Layer 5 of a small transformer language model trained on English Wikipedia (8 layers, counted from 0, width 96). Numbers have three digits each and are written without spaces.
A neuron's activation on a vector x is GELU(weights . x), where the dot is the dot product.

Input weights of the MLP neurons that the questions are about. A number n stands for (n - 500) times 0.0015.
n3: 682144678200748253754578368487450466407284746483367508309448516483372658561591441592559547260543573414447326568383629521693399404638544534800562560449579342650552508673219393572475467590196588552529402352482670603211351343583205427392529589648629710321409483621554466466440377484401364646
n5: 386548699500500631541597350365561660401301531617133420352318395422496508500549467476471592600627384568825430280429353657592676593441353742860648375692589449679547627587549600656324476622453500420423758587320471424355483622500582399613755409211537496541601525643585354752604550612827580431
n6: 427601533600512341436557425556504476778612394803730542610263624428407371454680524492655532334484528519372548580511504845593500292488436464334334318432453702465627278337642306592624365516434673378363569612459532500656326489295440557535523316520559038552621338394469330676383356454563512602
n10: 596564420695415671459500398423260322691659349219496449341492465667389424342636718416362319488350697282648553508605156643351699496571324368558670616496472445729400488419746599325623555392500419458608512680542459223541403570324658699556642553569625406574576322617580384361673627599568468737
n22: 486463650542790630425466735313569208641273500424491518659447544608514787190500528597655823677476400514724354628662471138390547495332800405481605471652482630583588238411663797500518295605564668539449319335393581308585710366238234658662654363406300423538440472505783338651362448765740353393
n38: 255463604676563603454461548400632354345340364534829508746621429361369550439455583314735682624466619655487218572673727496692809794457402585300573781632533757417512270643725610597610561282671533526525573542718686512525531500426476367706472369433334383415361550706488287458449483447496566570
n42: 491857336617295405618405334592648701588534552321393789405552349320549426594582617723563314602427741516465571669524547533432437359543496517547439606767677552488461487609512427236484594585539600577620520327678360471690696556353575350776496399719740552707291700569492526711631487606331693161
n49: 673430532513504340531577366181614405442937411275605414687377597509634570522504482412558442446354563664772295478249622569541270224536221482360444338437281615671642589393610556376556681536861478646386393469458496669768371276711466477115496692545583342692457283491640378504352388556417569382
n71: 254273617427354492439542283407496288528635694657472559487688296541572480583536670416496484711417516651631459479484761627376524243483340657504571591430909582677400504606758500325267603434598444538572516680585607449393475488382377305772221410512641566713675431275520525418339406670500420416
n86: 479734500895369373348664599484488269471393692513552309508618516591584451436411488549586209613673380528329611628535600488446443382265550596567600391554383469747581402628549368290328632232727419500528591356295546428231577390716558739443683533479699468281472463559512596326300405352318536772
n92: 442612416663354162569542220577424571561304484537324488483542412374516328729620399344231451500554537567487484385695322468570387424438481294525575475467708504584446687463476595378544370774589609667452174549597295492643479539483546624400500619439335555684806358454460137655233361587372591725
n137: 582562686441806474487621364563641406479720512474232512608625635382500657508157379446445568462478432385504639716725466594466458662642666734338533645551496347512354299374600222340590439663645683276421683601325729635314635572374492479599638728610442460394467500405180530669581259635545381280
n148: 521396601651610605340508521439657508386500664446252496529567581504624536334692650717386314409441727576703795418586700404446687218571339525508564446628331172633569390349609401394552714633675601387568421238419422468804564496487477604600528434492706527344432533517754645258562603385620265552
n167: 389528678547636348536500586568397603870612562409221601422670384619388199636525350500500507434592351581593356409679375563577529330507459588533402558522429562592331392597307468522580528460474614227507761551541504304417545596671561460500469254645375410576461403611639474677562623500426440376
n177: 488367479652424533428340304344543459316677301317527574549254439500461595539429579259596468496303375457500540411354471500492540457353534565573473565253717634804417552288627535272586694255696385459843411504263339562593471542331636467382415456838583389754375420566563398472617403558260418429
n190: 349520324459480546275287530472368654402578562666524393596693384239707480397416585665753434471517343512419713249641359217670516629408657574678560633744472285685488590361735508598476619666360524387223563545424315599393492613605870463480662512631415437430544402671532492582661562706416564476
n197: 440406542603445447511462366357091830493541437612230468496651566496604453718554485464316370567519351579420522300475406478437397496609548545511504590496656300616566434507573382640253671271515343481406333633317370718652492570492684571630504448662511500411565493474573437515723363668673428496
n198: 396165439530222504547708372487467565470492641702537504422717400551587658258488555217318457642318692665360559274532608533491336354608361509642709290393629536583488643830471274365270418547443374452575557483588509537351478633304735771596578547589525557372384538556738642233577755344649603567
n222: 572622312699310624594652589442301512310379511484439564332428423496527450715725600508516642638516606515496824371779294435405570343540474386812462626224607567531672318574485636461470606675431384249393447508528633284355605489532551710492639531660550694382390318484531520394319602477618489646
n225: 948259655568586655482341714555697584568527552426375509285374470619611487429661604796559537797659463647472486647722737611690609599547449403569363472422558657536680432651523571486575575463619523294482636587543583345105491400810577454572425212344802614661905695789617407445417417301411660540
n234: 736549616690297704477625566667744528518613573468761439403593684220553304671611428576816322707583459557627631514777311557482302491311606120578711560642215595585474284695711531405715500417458634389358526686871646614586467530775654615300469564527674543636686621597527541623660395430571332446
n244: 504512370589391405551504359605475569551360411778819426496340644517389400619338374716593368539586402414487585385540788496410370592435464718650385273470670476612504748597705619449775574745636734751458545614465543385555579576400357698695630297767458330542554584358479320385146538422280718371
n248: 591354512564520368266521517568425463412326485619382512289781428597579326629611492472717427647574537563939213537496672504304476361648526692623293451675563400643473283653584398428379301652513504653702453391513390512496479431375660677468411379484619481382646716418444737314476585715611236635
n250: 407185627385430280252580324631557651796637528559532580411098562290512362332565545370516425781614379396663326359622592596358553443496515546630784274554569508809640529500537476372312684588741451466610329285671621456525496520389488651715472529384712468529653541559508567492563620316540371427
n263: 517508575543441500615749295598689474755586508565391521605478528581612538244404339475722685370483069542673491805830296338569500408452556591509475331422303288492837313867733479410566479426745416496576471397473590442620473492324411348555467423663458635303538211382492543479647534657412546559
n280: 642496358676437716508629430299566342718348444376599638440349564496316475541780633570647513410741504561330483284604449566419374508504512398534598692241302307566599395500671582298667418487377612354202524327500475238779666428751591517409451340732566496644287416689218231424521344471500418657
n300: 672566759676279677302444342425451419575517404534669293323655540790484393630426479335768381564732708369404395428472556623483224401487634806313545500606743456608646642542575292366378586611491421483405520504417635663432430540799286603384678622420529641559680291826591577496335449467339410554
n306: 327629365397463813442740487295492496361467512746601392242534473570544597229645488634541645621593500572445554256795240496225496585563469483688456479384504406605434434796573292533572616701607423205387615455662703584620406406347442529484524422694581602430600615740159471508471479348415649593
n319: 676532397486596563302474549597567577479554521715472715452434327367364553608567504327328692227423591675682673327428485483460600698427608544398486544703525455617318597407610434539479556387448575691511497514314214538514306411611446493521673464522411589244433514559737613648489522266447454355
n330: 566486437385511626392574376629578584443377510471415339485530497439514631444557443237439515526662609433444489460362808525467504536210662456361724449387418245585456396392504276633521524540323771795433517587455496563707324373522415647585563225413596476482299464386560449467453369759451475486
n333: 641683523537623534309496593374694371448504642617544482703397592485420606522478456357261654485721526344411380534536481620398600658633357470595435644311650575816591623493408373381681493622593504454430615612612470674568554539577620310654734331231360211579536485546489443433398369551668467323
n360: 637293403488301476476677631664523424406480272548669656448548544516573473622619484539586191464364460393557645350455480580476605187540404560516572182528569669492552570629508462512557713572578578528292345720410607672453565687682774736627595606614550432547561324701860504496464453332473354353

Each question shows a token from some text and the vector x that enters the MLP there. A number n stands for (n - 500) times 0.013.

"ther": 362343410537421517271375666386546441462630427321287622422400563680356664601331545431526732397522391501496799559401533447655547593482440553560375525568387474521460540458384530509434318399452527572512504631499681474655614561372651398446469497427582671566595558452495564454328617453591373531
The neuron with the highest activation: n177

"igh": 586337582483391475501510632439464430397665662453378579448417613515441491450478631626355491413427305608450595506242576691557719593429508505558371518565631368354473545464394476750439271485415478533443337538506591639682538439520502370403525622402507687526642547408367563642418592355503406641
The two highest activations, in order: n3, n319

"p": 559349605529353573491459625561505514437549595429472597447440528433601591504462441401582588578367397478347486504136582433581420404540413584392441515568449422423439530477356564597523435546423564534583483610517498402727533666405442414558352578179351682522730482381532562600534751404520429715
The most active neuron and its activation: n198, at about 0.74

"or": 535561445613467481479533714528479398438531694529344652535442557659472553484413528525596637555488246337466551623447595427504578538322442533424448473525373459582432515369531457566344263534402391492542529610573464422874598591550554528333540523404467501501570451453424418428354592430538327685
The most active neuron and its activation: n22, at about 4.2

".": 607402526557482457431422587527442440396432639250421599405437651636442617456333556637480509518465262313457654449288545504622498463586461650509514636543475396502389545689434463696376236540481451558494478694542479346662534420474625403386479404454711584481524643620454598530370626423434435613
The neuron with the highest activation: n3

"ill": 505410502656298522334481570516548515587722645330431650449417511490342462405465567659425501397555237481378503459361606467617575545466561672531487432685497503447397569362278405616495376543489363561422316440617637462636661464528473445443615520521483552568725420456311512583538650375611459624
The neuron with the highest activation: n250

" is": 416428431678502452312366649492436404506647625204350561436502556664460543451369649524431520526432299461573686455342526393673539567532396533450446471432352515462444488461498446538527307566563479460636377561516661492685508626341556503410495498367525770657672534478423591511342591379639470667
The most active neuron and its activation: n148, at about 3.9

" s": 556439325680336520364324650443545551514520540281405590452508578569494435476471551658562468591565297391365670591150511568605560526522489591467559534539516465493414446475467499567427264352580511441601464680537609581718517557481555419498543460369562661431542460277400485567368596310559534618
The neuron with the highest activation: n86

"oin": 429420404564286533493565610487451493509749701277460566396484529582433674492593516435396531433435346548332519612336619504648384542424478589298417501464486435318366616494240399715494373563483470477638376410536572365644694579432621554677507675386516603465415438545352441616431670392596581640
The neuron with the highest activation: n198

"is": 570470392549436569472470583489423473359433483220347579460351508515489496485381678642327697513443353573541623416387662530459417533520449449356478486505441543556541446418497676581461421595518489408444586615504569465781540628571650393312421493569556680625459425363482711525248657480410367615
Which three neurons fire most, strongest first? n222, n49, n280

"r": 418531562587384576343357537418502329517603536417378591455457438519467411599463549651679643675538425464196440525353630423670549656539503645385563340487368597348418462573436526596369304535544419496683527702681591421687451639296509317489468451431494521442433526446560597521401600271486454564
The most active neuron and its activation: n38, at about 6

"in": 577509610526484519354505498455592480394519659405442546538544586587430623454481449489325549637508211460312535523355649426583426466446566620267491439539497419394387614467363461514466341506597448474496468681475669444851475585553593395319502559402476596410543511537481465508407687403542492665
The most active neuron and its activation: n300, at about 2.3

"ul": 529476406535406620584560521501494511366698742342387577440378412587481611485452564545345581545458315596464513555180617325545491479517506596304526484407507466499408747559409521689416374411506358428512428541585515488635574543367520429540553485466326689590616350468506677547528691234558358673
The most active neuron and its activation: n198, at about 4.4

" W": 460546303610295470407420699460460512511623479299508666489416505517461350490336592579497495639545426274515704500221550504697496419510548617451519523623540504400369506530331504599411360564577417475620545763596592403820522606478566543414475426423410606448606412415464495498453481369445380573
The two highest activations, in order: n360, n10

" c": 443404344589291361495446670483475455370600485261375555445505558487479647490319634700594478658658316325392627546234555487651523567431421632483534611547516501534369336507377583616465418404563488502580513672546580497667546628500581495442479461379503643379670488391344578606401564299483518588
The neuron with the highest activation: n86

" pl": 604453361642295428413331550482511477399500645366405657437436481496496527416501558615633531577522327326446641518227533455634633506457432664411551622411550573331412459476414589560434385384452436585612445638644616428686655673505566445573494478316489538424553475368358605629386670292548459646
The most active neuron and its activation: n38, at about 1.4

"ia": 541492528545401527484509590461487494414509675286408603449410613525510690541290488520438647550575296415480485407255605471532470542368438546321564501543535505399380626299518420591547279509530497495628472474530618484873537604432592423420465447394494520562638479645459526530378681438456425588
Which three neurons fire most, strongest first? n177, n330, n49

"ater": 501623355596479534420404542530551550356554672308415552403419654610276570428458620504452574400534266397461642500356608346507464543511487535535586488539490465561336483452434462577545252541554459538519374608570567487748384677501622423473572513396305684564708509439254609552447535466654436534
The neuron with the highest activation: n333

"s": 450449422777355583433458622467670446467574659235418566395408615693443522414454404538480620562564270399285634611418476475602454479475528614506474560363401423473340465514335400615505402554423553470552523576520544489653539555425530369482496600546502780532629574410481534544287531267474416769
The neuron with the highest activation: n86

"ir": 430576465569324600521522469610418500444614694420321526502296614676389590475558480725603636350327337537327618479321470504351365652339519778476535475516512491537361593593521512755483405433444437475612401539525591398619546548362513501452449639555473663619428458401347532518406579331526412507
The most active neuron and its activation: n306, at about 2.5

"a": 499699400549367688460407686532390498324503613450476414463471413601502491680497467631615539550612268373526540454195518443394419600378420511301540423486545542470276574569338497750366342433486355587450618568624592544691476597453488471579542509518506618595568504487398627444482548423410402691
The neuron with the highest activation: n300

"id": 440430495399500551514510649441541369543717517469431439399331583527362467504468516690374601501442289649462510465321524379572449542499441541366402353560530441400422540587222598612522378426494313526454462552595550453567590712536717416396641605370552756414343729401518627535441747449557467675
The most active neuron and its activation: n198, at about 1.9

"b": 459443279563285526509407595390520477392659577342376611462446533507385601561458443563679488503568303446417723409297464485490540508470520631491413569609549495549401450508392466621274255461495580422543421736581595527740646594501670436427402444437556584467715527380493625626409620289491574536
The neuron with the highest activation: n190

" an": 441548426564373524536593602434525439512691601418394585478396669531508609335455668546473539558523338424566747477263536529527449618604534552421504492402410540488363517491368555603465185530428668426501478561563682441730433515369490407375425423341516632515611439477219501550384580370593445680
The neuron with the highest activation: n306

"et": 407465472695331550544458661567618291486638739532492632471627596571418536507505483470572570497490352432274638489361527520612411615491505643425407491627265378521392437545326395747393340557472387456617424474452638556590463572343475405452467655580570604545706351558341454571341559283393431643
The most active neuron and its activation: n86, at about 3.8

" the": 514459445523331536421496648511490489456597571432435547438410697392440648441398592523508513580495257503498746493194539504535541525554463606352470534497483581552371507376438579597417212555543513527498538651541709505772578517459576350413449427362475663439591429450264537524446553487485475636
The neuron with the highest activation: n137

"y": 471493345573397512520438562463483353478597623232415565592445520541552607591441463522715610553421283475477673445302609541644323518424516608369495432609507618424318543589359581844442275500533378525537316395512591442726537597438586439572440553396352528516527498505502507734399474406491487543
The most active neuron and its activation: n22, at about 3.4

"ow": 509394468506266505535366607535526534533666683418516510336500520545382519566410650334337622466500324397568727537249682543515541524454387616508450427456434516484399554506318410611545277478518280539547348640637470480682492694603639430517639476533476601455588595414456448650368574328395483590
The neuron with the highest activation: n319

" w": 464372347709301490420385698480526531436525448299470638492456528529376515548404601535471488581530352271555691460283593478745508516515467572428576605546535503413370465493380513603483408434525470524538480855606587446729550636429598484390443473375477610363681455403434547641339535272445474628
The most active neuron and its activation: n360, at about 2.6

"d": 433467611610275453546324696322631537510629587481475483427399597571453521507416414536470620418538267489380660512412495373607526629329498655458394576405419514571291407547347422718446434607498419513524433666515644473728483641439526428485469503525572638447660462401569652534353491280393447658
The neuron with the highest activation: n263

"ed": 584530424459376623497537787372541430553778494435376423410241579608395525472501460662436566554548249531589620515469410413574421531408493605480403541553645504384412457395321451747581495528528355561385440611532568426583531732433556200573541529389517505611628540510501473543383627325362446578
The neuron with the highest activation: n225

" and": 494401585520480465290511786515471561468506524438390580302501614547428595467330552616591568505637331405411554415244589438550502604562476534512458480479401406525433432479478552576618085513582462611535447518594536513803599523447486436564466535332515631501571507372333583566388565491562425544
The two highest activations, in order: n248, n22

"==": 450382520423488406488367631530490592367620547227527595593369678519575689456344509559503449423495242283494557519445580561586460590458437563446446652371507370504287548491238569667512164448588478506487499494527610473605539587513619460375440436588627646350566608620460622575485466477588456713
Which three neurons fire most, strongest first? n3, n137, n177

"and": 472447422709299509466367610382532521484658819414533552409476530611369501539338501561485591475492297629479460529313700385544456503498466563426539300538546469457352594426371368526480343505579406507550370588597512447717606551393734428304569457453471739533450576360502535537484672473441525618
The most active neuron and its activation: n198, at about 3.6

"H": 573590394395341630457519643350249545426648642305541543518555479485416390643436595511462448582444360264348568517330709565485452454489438485403469480681499533494253612559249616736404353557568381529488413569591682476783508495457607444476443400470640492436569523502471498570479505538611467523
The most active neuron and its activation: n197, at about 2.7

"st": 423453552514262423580330790429603494531579616474441569358346543608538594462389478483578497526516275547420644406255620456651525502423456599502575497572480485441352598365348431671455498590518419555472419562492692404617459660574621357486439570471552648331610280516471578690465511430487304643
The neuron with the highest activation: n360

" r": 425514418635299470406350579430443421438587571377438626524463499515449454449365498555673631563534324325359587529231500401612652601490471614412543625462529510409430552518438442633423304387558537573528539801591611312725645549494602504595524514355554543420539497331311586531402591373508438694
The neuron with the highest activation: n38

"ouse": 461484442439457591427513629551331471431574619334449622348400443553399530379371474648498545610486325262452430599354614566518546402456384486383548511585540472449446687398436461609585323569565386467641391638675577605861468606463713451407535453373447600576471423481477612472402633523537361576
Which three neurons fire most, strongest first? n10, n333, n250

"f": 456392434547332464432313725497405477398559621402512543441471510574472612603540442445572576515573302386457622477178609567562509414499441569402492540498315494407320601502481473523524388493526529600538399696629527448850591580511508454446577619465392590567650463322480504429375635375481456698
The most active neuron and its activation: n49, at about 2.4

"el": 578556441481431727407453699530504364345639592435282656476386542661478482457393608622644513564519403502435399673348590518608412619278451498374393635433311504479402523542340448624500478443552343462600405574607600419787600479432490441332431569461435606595701421429478508542500622403402440474
The most active neuron and its activation: n225, at about 3